Layer 5 of a small transformer language model trained on English Wikipedia (13 layers, counted from 0, width 96).
In attention head 0, each number of a token's query is one row of weights dot the token's vector x plus its bias. The head spreads its attention over the tokens so far by the softmax of query dot key.

Query weights of the head. A number n stands for (n - 500) times 0.0014.
q0 (bias -0.212): 475 335 318 365 665 487 559 529 430 550 518 551 524 523 543 488 532 732 500 395 429 540 500 395 424 493 500 295 545 573 351 295 653 508 513 542 464 500 646 704 557 649 508 432 391 430 452 570 506 440 534 464 553 390 549 620 740 427 494 335 603 425 548 506 478 477 436 401 492 507 548 564 546 291 533 547 387 522 564 588 320 393 377 497 381 767 477 565 464 380 670 528 639 469 269 582
q1 (bias -0.097): 434 481 503 282 382 725 595 530 479 437 478 466 353 689 533 535 555 502 440 458 574 531 511 572 703 524 537 530 645 544 481 474 493 428 409 590 510 540 473 423 411 542 440 513 419 429 511 443 618 504 524 426 395 500 563 486 605 502 437 526 324 549 538 527 473 430 410 520 558 448 385 641 570 366 498 374 544 626 502 500 533 407 481 571 496 548 464 523 410 477 522 500 430 398 328 421
q2 (bias -0.040): 402 533 481 434 576 360 435 468 533 514 408 486 495 566 453 527 389 375 368 486 434 530 447 764 520 447 559 430 523 439 434 488 405 500 419 495 489 355 340 416 487 579 573 684 537 307 492 403 606 451 500 654 435 660 598 492 500 563 454 486 473 510 620 514 377 514 541 493 532 581 515 458 528 467 498 417 391 534 364 529 291 503 408 556 496 650 623 483 525 426 582 417 483 390 574 378
q3 (bias 0.094): 473 532 435 466 617 475 390 477 494 541 533 614 454 551 520 534 459 456 475 601 513 494 460 753 476 569 528 452 459 448 450 492 527 549 528 492 344 440 304 373 396 447 498 681 498 384 465 396 702 414 429 607 463 618 529 503 470 638 500 500 589 575 497 554 442 517 445 437 597 506 588 457 463 554 502 373 435 516 474 451 228 516 350 569 639 651 554 528 452 554 455 449 480 329 642 291
q4 (bias -0.076): 550 414 507 582 510 512 557 445 529 456 553 568 424 474 440 473 426 633 414 549 624 376 589 475 475 500 502 502 512 305 544 476 505 489 519 338 513 583 437 520 509 441 469 495 557 527 434 570 509 582 575 514 429 537 460 743 538 618 442 376 605 351 528 533 463 410 406 435 500 482 444 504 446 419 567 300 502 562 490 525 519 526 433 493 479 498 404 438 504 624 491 570 477 397 407 569
q5 (bias -0.174): 862 457 626 457 275 735 745 455 684 453 422 695 377 415 493 506 249 469 344 441 496 514 629 479 237 569 318 545 536 586 326 577 847 655 584 629 629 756 532 672 537 500 517 537 405 658 531 523 431 471 760 475 462 454 391 385 536 504 421 292 699 288 383 493 643 438 500 373 574 509 593 633 488 485 559 379 484 520 601 641 913 539 623 483 623 607 415 489 674 442 560 560 563 471 318 534
q6 (bias -0.414): 724 390 589 460 595 670 604 462 744 351 300 709 213 457 479 649 224 359 472 357 593 563 570 756 346 534 301 550 560 634 107 539 678 533 537 705 667 632 402 323 413 601 496 787 599 403 611 256 594 398 487 542 344 551 605 531 679 563 336 543 630 580 565 566 559 500 409 277 638 535 603 607 509 463 599 170 477 587 388 554 702 518 555 592 679 531 381 445 777 268 442 634 425 284 372 340
q7 (bias -0.931): 814 625 275 403 474 465 510 468 762 294 242 521 467 630 383 902 253 579 349 415 305 466 427 716 326 442 505 620 618 547 14 614 655 411 485 347 670 545 250 373 445 531 546 672 779 394 595 348 514 366 558 474 428 636 787 689 534 747 295 505 495 520 586 621 625 504 309 314 656 511 623 588 515 423 468 185 451 690 250 401 660 366 641 653 435 442 578 481 700 453 597 500 409 415 459 479
q8 (bias 0.056): 224 349 464 430 630 472 274 535 762 416 564 751 412 326 463 486 381 464 451 497 510 416 521 420 644 430 448 462 576 493 593 543 503 593 713 497 618 626 622 469 622 243 485 356 422 433 513 410 474 332 590 657 317 477 537 426 360 433 646 561 595 378 748 553 372 531 611 423 491 569 484 581 389 544 626 609 476 240 479 603 479 507 542 526 449 480 781 445 542 408 372 595 513 389 590 410
q9 (bias -0.184): 708 420 497 568 278 401 677 469 519 565 515 458 609 519 550 524 549 614 525 536 531 493 533 442 624 662 412 520 513 500 417 506 552 460 484 480 525 597 458 476 568 386 474 317 393 576 586 486 277 478 476 235 541 411 374 731 509 511 401 529 438 608 416 555 690 552 634 427 582 446 535 472 592 544 349 404 445 460 575 521 879 594 524 468 495 414 376 517 444 587 566 521 539 623 529 661
q10 (bias -0.126): 670 536 359 630 461 573 519 541 414 536 507 587 453 683 551 485 500 521 652 486 532 482 512 491 507 613 412 477 387 500 595 669 591 416 426 389 408 600 445 649 390 506 589 322 665 434 360 709 441 461 409 300 591 521 642 485 549 618 434 575 599 574 494 472 434 439 420 572 315 593 461 537 683 404 589 462 516 704 511 463 221 509 454 709 390 549 588 395 481 601 402 361 429 522 487 361
q11 (bias 0.025): 579 407 292 198 530 484 593 644 527 398 366 466 555 389 427 505 672 398 526 512 503 270 580 474 532 449 545 476 432 517 691 476 626 477 441 491 565 371 399 546 487 454 422 585 465 328 595 488 708 451 624 746 540 676 530 516 494 441 520 329 510 607 475 436 397 351 538 586 587 489 378 511 484 468 469 479 746 352 344 666 427 556 580 555 640 509 594 440 452 287 481 573 447 535 470 400
q12 (bias 0.041): 456 681 477 500 532 412 306 513 485 530 496 488 479 339 460 474 511 466 291 558 594 471 520 576 531 494 667 562 522 406 622 521 264 511 466 462 646 393 519 438 497 619 575 645 528 492 551 505 521 648 622 685 413 555 519 516 431 526 488 360 423 483 583 313 427 515 526 592 400 568 513 516 426 492 491 591 403 480 431 411 517 530 594 396 406 476 532 372 510 481 516 511 648 472 555 839
q13 (bias 0.111): 331 663 453 492 661 467 312 485 652 422 546 514 415 443 554 504 530 299 385 483 378 419 468 514 455 549 523 407 488 440 604 485 350 586 500 456 628 436 564 322 549 445 676 550 545 440 481 447 457 485 650 623 337 531 496 387 481 470 638 554 486 513 596 458 568 403 532 500 446 581 492 586 331 505 476 513 451 421 416 546 303 403 528 411 335 463 506 431 559 490 553 489 505 371 576 559
q14 (bias -0.004): 445 434 366 401 606 353 301 702 474 411 364 586 550 403 559 495 412 485 506 444 636 482 531 378 480 474 659 440 595 445 441 350 506 465 271 340 475 466 366 442 597 569 500 664 580 366 479 497 750 380 395 561 545 760 429 509 305 611 456 423 563 467 630 500 624 503 466 608 513 380 494 446 518 517 545 552 439 528 508 552 548 500 396 487 657 410 503 352 443 462 430 607 545 589 690 622
q15 (bias 0.024): 445 565 665 588 409 420 506 581 353 577 414 556 558 515 521 445 473 484 485 479 704 540 392 553 573 583 590 619 492 500 546 373 415 502 434 347 536 229 357 202 465 707 549 776 439 454 555 481 500 510 413 599 533 497 457 424 420 350 421 361 476 374 525 387 392 412 471 578 530 510 602 498 523 576 502 581 494 520 449 590 678 604 533 451 574 469 387 424 454 533 449 569 463 508 630 409
q16 (bias -0.016): 329 589 556 632 376 462 408 392 471 529 603 624 564 507 525 615 393 522 462 433 560 453 582 466 250 576 573 349 491 407 402 552 548 555 531 409 386 602 537 689 579 503 365 673 466 576 588 639 823 626 648 581 479 510 526 619 577 816 434 404 417 520 432 377 230 382 406 646 417 602 481 557 560 426 541 557 483 674 566 612 511 454 509 352 489 414 724 631 494 410 483 537 678 500 681 521
q17 (bias -0.051): 517 444 594 564 373 446 461 573 471 575 547 508 526 476 335 478 546 517 300 584 711 407 624 584 619 524 441 453 602 351 489 582 508 479 552 495 523 648 365 545 518 397 477 448 392 427 527 556 441 461 522 547 508 467 481 591 473 521 478 445 611 532 454 461 434 473 526 480 526 469 642 494 463 576 562 486 440 269 366 523 608 666 541 707 629 515 460 429 491 553 507 495 611 527 460 524
q18 (bias 0.004): 571 514 580 483 466 530 627 658 519 503 426 500 680 462 513 423 582 503 452 675 430 517 324 548 435 567 572 412 552 318 479 398 503 512 408 406 459 353 350 590 386 717 565 530 572 354 439 616 416 599 361 590 689 539 594 404 412 398 613 422 597 403 443 530 395 402 388 417 448 424 486 440 596 614 640 433 503 428 416 479 392 506 497 544 449 581 319 388 440 395 532 600 546 505 559 289
q19 (bias 0.117): 489 445 541 522 381 514 651 625 346 485 614 387 532 476 332 462 616 637 503 685 575 418 478 653 651 612 412 479 503 557 510 661 558 423 438 659 523 636 570 570 509 414 377 483 404 463 661 418 460 577 572 577 369 443 513 642 568 534 367 539 593 399 456 443 506 449 471 487 540 662 386 562 316 593 505 532 440 497 419 457 562 621 448 637 561 550 494 430 483 381 609 336 586 408 494 387
q20 (bias 0.088): 513 587 525 241 569 602 612 544 489 517 487 472 577 420 569 529 701 517 468 555 465 561 535 569 326 385 525 466 446 503 479 440 593 487 562 426 453 321 424 465 468 676 435 522 405 454 516 507 594 598 572 599 459 480 490 595 591 473 470 453 462 516 462 531 593 389 558 587 567 600 395 580 492 550 485 374 671 633 516 621 538 467 530 475 487 562 635 631 553 322 526 521 360 419 596 300
q21 (bias -0.155): 425 550 573 564 505 510 462 445 366 572 516 555 435 510 500 521 478 587 468 474 537 531 549 320 361 417 614 536 560 554 428 430 551 484 392 421 540 596 618 519 611 461 514 381 518 658 452 509 438 548 457 343 472 495 350 557 421 545 472 566 445 536 498 526 522 461 563 567 519 495 558 559 560 544 526 555 505 515 612 578 710 408 553 363 478 343 431 518 453 618 579 401 540 557 564 776
q22 (bias 0.241): 508 386 674 647 464 451 637 545 331 384 493 543 530 527 560 451 488 548 642 626 500 579 422 621 321 436 570 593 523 590 447 538 376 444 456 698 519 555 712 535 650 523 529 503 574 405 454 527 616 528 492 521 443 524 599 486 554 626 455 497 608 353 363 674 330 477 471 490 488 668 427 390 464 505 533 553 489 563 589 406 328 387 310 467 552 494 434 454 582 419 690 548 649 464 485 515
q23 (bias 0.171): 551 487 628 471 635 453 441 611 497 503 431 483 434 627 563 485 563 401 533 396 414 500 360 620 550 360 631 548 578 537 573 443 272 559 470 554 564 379 644 158 544 577 355 431 448 358 607 583 454 605 524 553 416 457 591 500 500 396 562 489 478 564 546 444 411 447 594 608 422 661 459 525 492 485 401 658 575 508 462 417 452 464 602 511 520 560 480 523 606 543 476 535 502 498 480 581
q24 (bias -0.161): 551 660 377 660 500 431 436 386 364 586 417 331 494 422 348 419 614 430 392 529 687 541 583 471 596 538 455 353 438 449 396 466 510 458 334 429 471 485 487 712 542 554 584 553 589 366 473 590 427 404 469 447 577 759 445 541 360 527 469 406 625 456 361 325 526 500 450 517 407 568 509 403 431 512 552 305 494 396 483 667 393 363 545 692 471 362 487 403 427 479 680 267 473 494 756 704
q25 (bias 0.120): 536 500 500 409 654 509 359 545 676 353 602 576 393 399 608 553 422 460 468 423 511 673 471 409 494 377 582 542 684 598 421 411 531 553 413 315 426 368 525 242 637 467 557 457 528 552 532 403 561 520 585 629 465 446 463 690 396 508 605 462 529 433 649 541 568 316 661 556 470 500 543 531 486 556 426 437 387 654 568 570 576 541 458 530 565 439 550 574 505 430 342 584 461 576 636 462
q26 (bias 0.057): 406 312 554 532 407 660 640 555 205 629 461 588 537 731 500 510 387 525 537 565 537 390 424 570 262 476 580 597 387 548 411 409 586 596 294 642 487 587 646 697 450 424 340 651 481 515 480 595 574 580 510 520 503 621 518 465 542 527 370 654 305 303 597 574 470 383 473 444 526 682 447 481 362 518 543 561 507 497 433 458 493 573 446 207 554 311 500 374 483 332 442 344 590 370 627 592
q27 (bias 0.093): 382 570 616 533 650 333 333 640 641 355 484 427 474 360 531 479 490 275 403 540 580 528 524 687 553 391 481 405 482 352 626 575 349 517 532 546 439 341 493 527 486 582 644 716 623 250 458 567 638 460 520 752 568 581 655 337 547 516 557 340 650 345 490 435 325 503 437 564 420 466 523 578 430 488 661 526 541 538 373 493 148 500 397 605 379 583 575 462 632 490 547 601 456 423 543 312
q28 (bias 0.087): 580 497 356 414 464 563 478 395 367 440 457 592 449 621 592 603 525 414 347 619 362 491 552 592 453 457 465 495 431 605 571 467 630 533 572 763 537 461 365 641 394 424 448 612 527 597 500 335 465 495 414 344 466 619 539 403 569 450 531 531 533 492 358 446 622 665 579 541 582 533 556 462 487 417 483 447 495 527 502 382 469 487 407 563 566 453 402 500 477 566 521 330 438 370 368 413
q29 (bias 0.174): 373 510 587 493 595 655 669 693 604 576 435 370 490 664 552 380 531 475 816 527 598 504 269 534 478 586 468 566 500 432 530 526 411 522 308 474 434 549 607 357 497 626 566 486 452 487 484 437 538 549 457 426 532 378 610 437 587 537 431 698 427 487 558 604 422 340 419 455 417 556 304 563 394 349 651 522 584 722 518 524 222 477 368 309 525 513 706 516 678 391 341 597 438 442 440 296
q30 (bias 0.009): 383 655 204 426 430 416 361 565 433 581 451 445 467 400 408 540 400 539 558 460 548 544 577 407 594 480 584 550 494 456 539 588 513 448 428 430 438 369 415 394 561 350 564 458 516 665 522 444 554 606 744 606 470 464 421 758 393 694 362 410 376 638 552 471 542 423 488 611 536 486 664 465 541 324 394 420 379 641 565 475 536 583 583 320 414 534 607 575 336 567 419 535 640 586 620 735
q31 (bias 0.281): 566 360 523 454 607 590 474 614 465 376 589 550 563 384 535 483 492 526 691 475 427 513 440 679 500 249 534 580 546 666 529 511 347 417 585 556 477 427 631 460 447 426 418 562 516 379 494 544 620 545 629 675 356 482 570 541 560 503 478 448 477 391 667 631 539 582 459 500 558 503 624 379 440 596 412 523 431 528 444 208 546 583 450 468 546 608 433 490 565 432 473 473 650 463 526 437

Each question shows a short text with each token's key, already scaled and adjusted for position as the last token sees it. A number n stands for (n - 500) times 0.0045.

Then comes the last token's vector x. A number n stands for (n - 500) times 0.0092.

0 "do": 433 484 541 321 528 500 492 422 425 498 540 488 473 463 552 502 543 494 497 493 529 506 479 443 571 518 538 492 558 449 502 471
1 " and": 454 425 320 178 486 473 388 335 464 499 501 517 494 466 562 517 494 503 469 444 546 505 453 448 509 584 459 482 488 484 527 509
2 " the": 483 420 317 132 489 477 379 340 502 467 479 477 515 483 523 509 529 481 428 466 524 533 479 492 472 541 514 500 544 470 487 507
3 " Str": 490 498 400 176 558 514 438 398 504 511 525 457 473 453 495 502 504 513 474 503 486 510 509 447 505 559 540 491 526 477 498 498
4 "ong": 506 498 459 290 541 451 487 410 446 478 540 501 470 444 583 504 550 473 518 444 514 477 468 436 489 514 554 484 533 481 541 558
5 " Open": 493 519 474 254 497 478 499 398 493 498 566 515 483 491 491 489 486 509 480 497 508 453 432 417 562 453 507 523 540 489 523 456
x: 592 478 520 389 476 611 548 450 477 469 529 507 497 465 554 503 554 484 360 680 507 483 542 484 522 501 393 484 565 415 579 437 638 616 359 474 326 493 450 490 410 563 345 437 579 571 289 438 538 518 554 488 526 562 227 501 524 476 644 542 478 369 569 423 533 530 489 448 550 436 528 334 493 456 338 373 432 502 503 599 473 492 341 536 329 507 532 433 401 547 520 527 441 524 537 491
Which two tokens does the last token look at most, in order? 1 " and", 0 "do"

0 " 17th": 453 481 420 200 510 427 451 420 481 476 529 513 503 503 544 492 444 446 488 441 506 517 456 448 568 461 523 479 543 458 495 463
1 " century": 485 462 442 236 449 433 442 397 471 447 550 537 519 508 537 517 472 469 477 475 531 493 447 473 573 482 460 529 548 441 505 488
2 " Japanese": 521 446 380 207 467 396 437 365 423 504 543 482 486 515 518 492 486 434 465 454 519 503 514 475 531 514 459 498 532 514 525 458
3 " Ha": 515 498 468 266 512 456 473 412 452 498 536 475 499 497 553 484 549 477 484 472 512 516 479 416 542 508 563 492 530 507 553 442
4 "ik": 525 525 487 265 529 481 459 408 470 525 519 532 471 446 569 477 505 515 502 527 543 525 421 410 562 558 545 427 491 478 543 451
5 "u": 529 504 487 318 530 451 478 379 474 517 512 577 459 480 612 496 538 491 481 492 524 486 491 423 539 554 517 483 524 487 539 507
x: 471 535 454 521 453 350 620 434 432 443 699 541 573 416 538 473 490 523 495 579 507 498 410 513 449 575 448 272 439 673 665 505 555 647 472 392 523 540 419 452 453 543 506 432 514 497 422 483 633 449 382 578 662 683 314 420 512 513 559 545 522 580 330 467 535 385 527 513 475 444 560 479 520 618 442 399 458 526 495 559 467 426 434 486 667 519 500 498 453 510 460 396 435 551 444 476
Which two tokens does the last token look at most, in order? 5 "u", 1 " century"

0 "onia": 506 440 445 272 474 476 446 375 412 526 567 554 461 466 498 466 491 497 445 534 544 488 507 486 600 474 515 458 574 481 491 443
1 "n": 470 451 405 243 492 447 427 368 400 529 512 517 472 444 527 458 508 472 443 490 537 517 506 475 529 521 477 446 525 506 519 470
2 ":": 510 454 341 199 448 470 382 332 446 524 501 476 474 450 543 505 448 486 433 444 527 513 466 476 482 569 444 434 534 465 534 542
3 " Ori": 515 464 421 246 530 472 473 433 473 484 524 450 509 503 516 529 526 434 487 457 511 485 498 479 465 573 535 466 575 502 567 543
4 "gin": 545 577 461 280 483 513 473 394 467 484 526 523 472 483 483 504 454 485 555 492 543 444 438 499 486 522 470 504 564 496 472 520
5 " of": 527 540 390 179 559 390 437 380 476 463 533 514 512 557 597 492 443 427 480 452 521 512 498 490 582 526 485 520 563 522 537 496
x: 480 467 455 331 418 527 575 475 446 528 517 472 512 495 555 433 474 479 429 646 506 634 538 467 500 547 454 500 585 548 695 483 424 565 347 536 374 349 458 530 468 518 492 423 417 458 229 462 564 369 468 517 528 605 259 477 549 461 477 473 441 491 468 620 641 448 571 568 450 471 565 560 517 549 477 609 471 527 437 553 429 429 486 522 646 554 446 449 467 511 507 480 426 377 399 509
Which two tokens does the last token look at most, in order? 2 ":", 5 " of"

0 " Ken": 479 453 459 241 521 416 462 450 447 530 563 556 477 450 593 516 541 499 519 424 569 508 423 423 544 545 553 479 472 509 567 474
1 "go": 446 481 521 336 520 504 510 445 474 494 517 571 461 463 558 504 520 487 491 487 553 483 439 409 500 511 554 471 513 487 503 521
2 " in": 476 459 335 184 458 430 390 347 445 513 523 491 494 471 547 509 463 484 442 464 539 517 459 463 516 516 497 447 517 500 527 486
3 " six": 550 439 318 119 563 387 404 390 483 443 568 494 520 482 483 506 443 446 448 481 487 509 486 480 513 444 509 502 524 510 515 521
4 "-": 445 469 285 28 576 393 400 423 420 551 540 472 532 469 567 520 454 485 473 468 434 560 472 489 634 449 558 478 481 515 517 451
5 "man": 485 478 417 189 511 497 434 396 482 538 499 466 491 477 466 522 527 479 497 462 513 533 450 453 510 522 483 527 490 514 534 462
x: 445 496 623 460 686 344 477 537 521 545 587 421 449 398 483 394 472 515 559 410 611 484 664 654 296 567 564 408 396 459 673 494 503 537 634 591 455 460 410 514 466 598 545 586 441 589 553 470 565 486 576 492 507 390 326 514 296 479 398 444 417 493 464 648 513 476 569 386 489 453 571 523 651 477 408 451 564 438 542 552 494 446 398 452 459 555 564 495 527 538 520 475 321 549 489 473
Which token does the last token look at most, and with what share of its attention? 2 " in", with about 30%

0 " card": 458 512 459 259 455 489 496 415 492 522 467 498 461 479 486 479 455 514 457 490 497 473 443 472 543 519 404 523 535 450 487 505
1 " match": 512 546 448 236 485 466 465 385 498 520 507 507 484 512 506 511 455 529 482 492 485 472 413 450 572 499 442 537 525 459 507 476
2 ",": 515 440 323 205 449 469 393 326 433 500 503 516 473 441 547 524 446 480 470 461 571 484 450 461 485 556 466 460 542 506 519 525
3 " Bad": 513 441 427 208 531 427 452 402 543 455 539 510 484 506 550 483 541 457 469 501 507 503 485 453 550 517 584 495 549 501 542 514
4 " Du": 505 514 425 201 553 504 476 427 491 528 545 539 443 439 563 516 509 499 518 446 504 493 445 480 549 533 545 465 550 460 513 486
5 "de": 484 456 437 205 540 492 469 410 468 520 551 519 426 439 512 459 566 482 501 535 567 513 468 445 526 500 556 437 503 520 489 502
x: 559 505 425 299 496 549 448 426 458 497 602 337 467 451 343 577 570 564 496 443 487 549 740 572 420 550 473 436 496 513 357 440 513 598 556 414 280 436 422 565 464 574 323 515 408 537 576 545 617 552 491 644 512 495 300 514 426 516 610 559 465 621 562 521 430 464 504 578 484 474 538 419 544 537 367 443 620 597 503 529 510 580 352 624 534 598 555 452 471 476 405 567 444 509 400 488
Which token does the last token look at most? 2 ","

0 "|": 461 450 314 124 495 468 382 318 460 523 525 474 486 454 500 489 434 512 439 483 500 498 468 471 501 519 459 454 542 482 491 513
1 " 3": 470 531 331 75 504 408 429 381 560 541 513 450 489 545 467 474 347 486 444 481 468 515 437 465 498 531 434 481 518 488 482 531
2 " |": 529 514 352 93 497 391 406 356 516 543 497 450 523 510 491 508 375 530 470 515 488 507 454 500 515 522 439 489 538 473 474 514
3 " West": 537 423 331 130 556 421 420 373 505 493 579 507 437 456 544 451 461 456 467 514 500 503 534 471 531 478 593 462 568 501 461 531
4 " Coast": 523 522 474 256 555 488 481 399 459 494 554 519 460 466 485 486 491 464 489 475 496 492 486 448 500 458 550 468 539 484 501 523
5 " W": 459 550 481 215 525 466 478 397 502 497 535 485 439 478 554 506 425 475 534 449 494 478 473 412 547 506 535 526 520 514 448 478
x: 501 469 598 469 389 466 631 441 500 421 475 559 391 513 611 447 433 462 377 665 532 680 760 486 474 607 360 365 453 568 600 512 574 577 470 356 413 569 435 441 401 579 468 589 488 448 444 521 458 631 475 436 478 464 406 544 615 452 594 420 505 494 392 577 550 410 622 497 552 558 496 351 511 634 374 453 465 492 548 592 425 416 482 533 313 568 475 396 370 499 449 622 394 608 530 437
Which token does the last token look at most, and with what share of its attention? 0 "|", with about 40%

0 ",": 464 419 302 175 511 478 389 324 439 501 504 508 471 441 541 517 453 475 465 466 566 485 458 460 484 554 470 456 535 515 511 521
1 " or": 450 417 288 146 505 453 386 340 509 463 481 527 497 475 554 507 528 486 487 446 533 479 463 462 471 558 442 510 481 496 499 534
2 " a": 470 461 302 88 479 455 386 362 546 456 455 490 539 527 499 470 541 461 489 438 511 510 509 477 459 540 437 564 506 471 517 492
3 " set": 504 458 399 178 518 458 461 424 506 518 519 454 544 468 489 538 520 488 441 468 454 496 443 494 527 506 442 498 505 447 584 518
4 " of": 543 475 369 179 535 420 405 345 489 461 514 483 531 519 557 516 478 462 429 463 512 515 469 493 558 531 437 525 554 483 547 491
5 " dis": 474 432 372 208 475 426 476 421 467 541 511 492 508 489 528 523 529 440 456 475 504 453 480 495 536 526 500 506 503 560 537 455
x: 552 533 510 500 419 458 350 367 590 564 689 554 424 404 493 465 466 416 408 644 645 521 808 633 604 530 677 475 505 553 576 509 439 684 535 431 430 453 461 526 580 565 475 491 598 487 319 411 519 475 504 493 491 519 517 481 502 436 559 531 527 594 472 626 387 533 364 390 497 513 553 558 716 316 474 374 566 520 629 448 441 540 436 564 503 487 531 538 419 502 329 589 568 443 628 490
Which token does the last token look at most, and with what share of its attention? 4 " of", with about 40%

0 " the": 481 415 306 159 514 503 374 320 448 499 503 451 484 450 510 512 509 473 427 456 526 535 486 489 472 541 502 451 541 486 496 508
1 " Cam": 509 475 459 280 513 435 475 434 511 541 488 450 464 510 526 470 532 471 454 478 524 523 500 461 507 586 513 440 523 464 552 507
2 "br": 506 558 555 331 514 570 532 438 524 498 490 559 488 468 527 495 442 526 520 539 506 421 494 464 445 528 484 519 561 490 509 571
3 "ian": 517 497 515 301 530 469 478 393 422 501 516 498 472 490 483 485 533 471 510 534 545 504 505 468 526 506 518 464 524 522 521 489
4 " was": 507 496 352 180 533 437 389 365 426 554 468 521 475 419 584 547 448 511 433 455 511 533 474 486 500 574 432 475 524 447 536 486
5 " marked": 494 461 273 108 466 405 383 392 412 521 572 497 489 424 487 487 505 479 445 497 513 505 444 512 503 508 446 454 540 488 538 479
x: 459 418 458 500 488 577 437 652 553 460 684 489 638 358 612 565 513 432 319 463 593 470 487 540 457 460 630 518 507 363 708 545 573 688 465 594 430 500 491 639 553 524 599 458 422 540 606 590 514 449 491 602 574 300 298 465 474 556 606 485 518 508 672 537 534 597 428 487 553 455 525 413 453 473 403 484 486 527 499 547 436 410 384 419 525 477 444 488 407 505 498 528 597 481 470 515
Which token does the last token look at most? 0 " the"

0 "et": 449 537 520 314 488 494 488 407 412 509 504 523 483 478 546 464 499 504 508 496 536 493 500 431 574 528 449 513 551 470 526 479
1 " Club": 517 524 506 319 456 501 501 385 473 466 541 543 445 497 551 518 460 489 512 461 538 441 449 425 561 516 488 571 580 482 481 487
2 " (": 485 485 414 211 448 499 417 356 432 487 519 487 475 447 560 560 484 473 483 445 524 487 434 443 494 528 477 497 549 522 513 483
3 "Ge": 485 440 388 146 536 438 450 407 449 501 595 465 448 419 485 502 510 519 508 556 541 465 488 483 580 487 515 527 499 510 422 477
4 "do": 539 466 512 277 526 474 489 429 492 500 582 474 458 444 531 522 552 528 548 523 524 475 483 433 544 498 555 515 543 487 469 495
5 " and": 511 445 345 176 540 423 402 360 511 494 508 517 512 479 578 537 509 542 517 479 536 491 441 410 548 565 491 512 471 505 511 487
x: 488 501 534 444 409 371 488 495 479 556 523 513 478 571 562 337 594 547 503 529 525 499 533 510 474 553 576 493 555 490 908 607 449 544 512 483 153 400 411 518 426 472 503 562 454 490 582 494 609 434 411 413 497 674 425 523 423 521 497 526 509 534 474 482 493 520 466 577 600 459 594 445 554 462 510 566 456 521 397 448 500 623 451 509 523 491 574 503 480 499 444 375 483 472 503 493
Which token does the last token look at most, and with what share of its attention? 2 " (", with about 40%

0 "icit": 486 498 478 279 472 526 478 403 438 466 519 508 471 481 429 471 494 481 473 510 545 460 445 491 529 492 458 539 567 517 471 446
1 "y": 501 470 466 284 442 504 451 368 431 476 537 515 475 463 497 480 514 514 455 514 561 497 485 435 569 496 469 529 546 469 488 486
2 " of": 505 433 359 216 442 473 387 327 430 488 518 489 491 471 560 522 476 471 430 454 541 512 479 476 535 549 467 470 536 511 539 501
3 " sp": 522 493 413 197 546 490 455 419 474 521 570 425 497 512 495 506 458 442 479 500 464 495 509 519 490 552 434 479 524 504 498 515
4 "ati": 457 552 523 267 544 496 448 423 435 502 560 510 529 487 487 500 502 519 541 538 491 482 501 479 511 465 548 482 597 444 480 535
5 "al": 466 467 411 205 512 438 452 380 469 479 540 500 504 521 482 447 505 452 469 555 527 490 545 454 574 471 501 491 555 503 479 505
x: 472 506 537 452 381 572 514 459 521 524 616 518 487 495 312 434 565 521 429 494 527 451 646 511 456 538 510 583 530 520 658 444 514 524 465 506 359 380 525 523 495 673 565 527 393 508 426 401 522 421 553 596 380 631 235 466 502 462 487 534 526 610 512 447 534 492 428 424 477 519 456 518 609 527 577 374 529 574 487 488 493 427 369 553 700 438 406 465 506 665 549 464 424 497 381 473
Which token does the last token look at most? 1 "y"

0 " No": 401 462 484 261 445 482 481 448 472 463 528 460 540 539 521 500 512 460 487 428 504 514 494 469 544 517 522 514 568 423 532 531
1 " dis": 518 442 474 285 459 500 507 457 415 558 505 471 504 477 531 524 526 436 461 457 507 481 475 464 556 508 533 476 520 512 537 450
2 "qu": 495 505 527 314 476 572 504 444 446 531 523 443 476 501 478 497 543 477 494 476 520 468 468 445 518 554 442 531 522 502 501 501
3 "ali": 540 524 523 248 530 531 469 431 375 567 544 511 500 465 471 488 501 512 500 564 521 493 489 474 584 484 497 477 555 447 456 450
4 "fic": 486 487 466 287 546 460 480 424 409 501 492 490 495 489 468 473 492 494 451 511 516 471 490 494 530 471 492 499 564 510 480 479
5 "ation": 491 517 480 286 509 496 472 388 419 508 483 478 498 503 469 479 518 508 461 548 553 488 466 458 574 497 450 510 514 482 494 466
x: 550 530 604 553 420 552 520 442 465 507 575 464 540 425 366 463 507 542 482 639 436 468 625 470 462 539 418 508 599 533 718 403 621 599 468 506 331 457 462 451 485 605 620 543 518 490 420 538 500 482 591 604 484 549 261 428 416 414 578 444 538 531 456 509 497 489 444 515 524 408 495 347 462 596 497 357 509 582 469 662 516 475 435 532 621 369 430 588 535 450 524 549 445 430 417 467
Which two tokens does the last token look at most, in order? 5 "ation", 3 "ali"

0 "=": 484 426 289 58 464 440 367 345 489 567 468 478 523 488 478 511 475 524 367 523 484 533 463 499 516 530 492 423 496 451 548 514
1 "=": 522 432 291 59 467 433 365 344 489 567 468 478 523 488 478 511 475 524 367 523 484 533 463 499 516 530 492 423 496 451 548 514
2 " Pre": 492 487 367 103 460 523 448 421 504 557 473 504 512 484 477 490 506 490 443 462 503 499 446 489 523 542 492 446 514 468 537 468
3 " Dev": 534 525 482 235 525 540 466 426 512 508 563 530 503 490 535 539 495 501 502 477 517 477 385 491 525 585 520 502 515 516 559 480
4 "onia": 488 469 465 249 506 492 454 363 443 514 574 555 445 465 455 490 451 519 519 554 570 455 494 491 572 478 496 492 565 499 448 478
5 "n": 541 490 375 173 530 437 423 357 422 513 511 534 469 468 493 454 476 459 476 535 550 499 527 505 529 510 485 467 517 552 464 475
x: 462 457 503 373 454 505 559 476 569 461 598 443 525 453 461 435 570 545 421 583 469 425 634 482 423 511 432 482 472 630 685 512 516 451 504 371 412 499 575 503 546 587 704 509 410 591 488 451 635 256 434 586 411 509 254 511 483 541 590 453 581 560 446 581 610 385 511 444 491 503 497 495 565 556 566 488 482 550 527 611 502 505 329 454 695 496 501 535 471 519 513 508 449 484 445 473
Which two tokens does the last token look at most, in order? 5 "n", 4 "onia"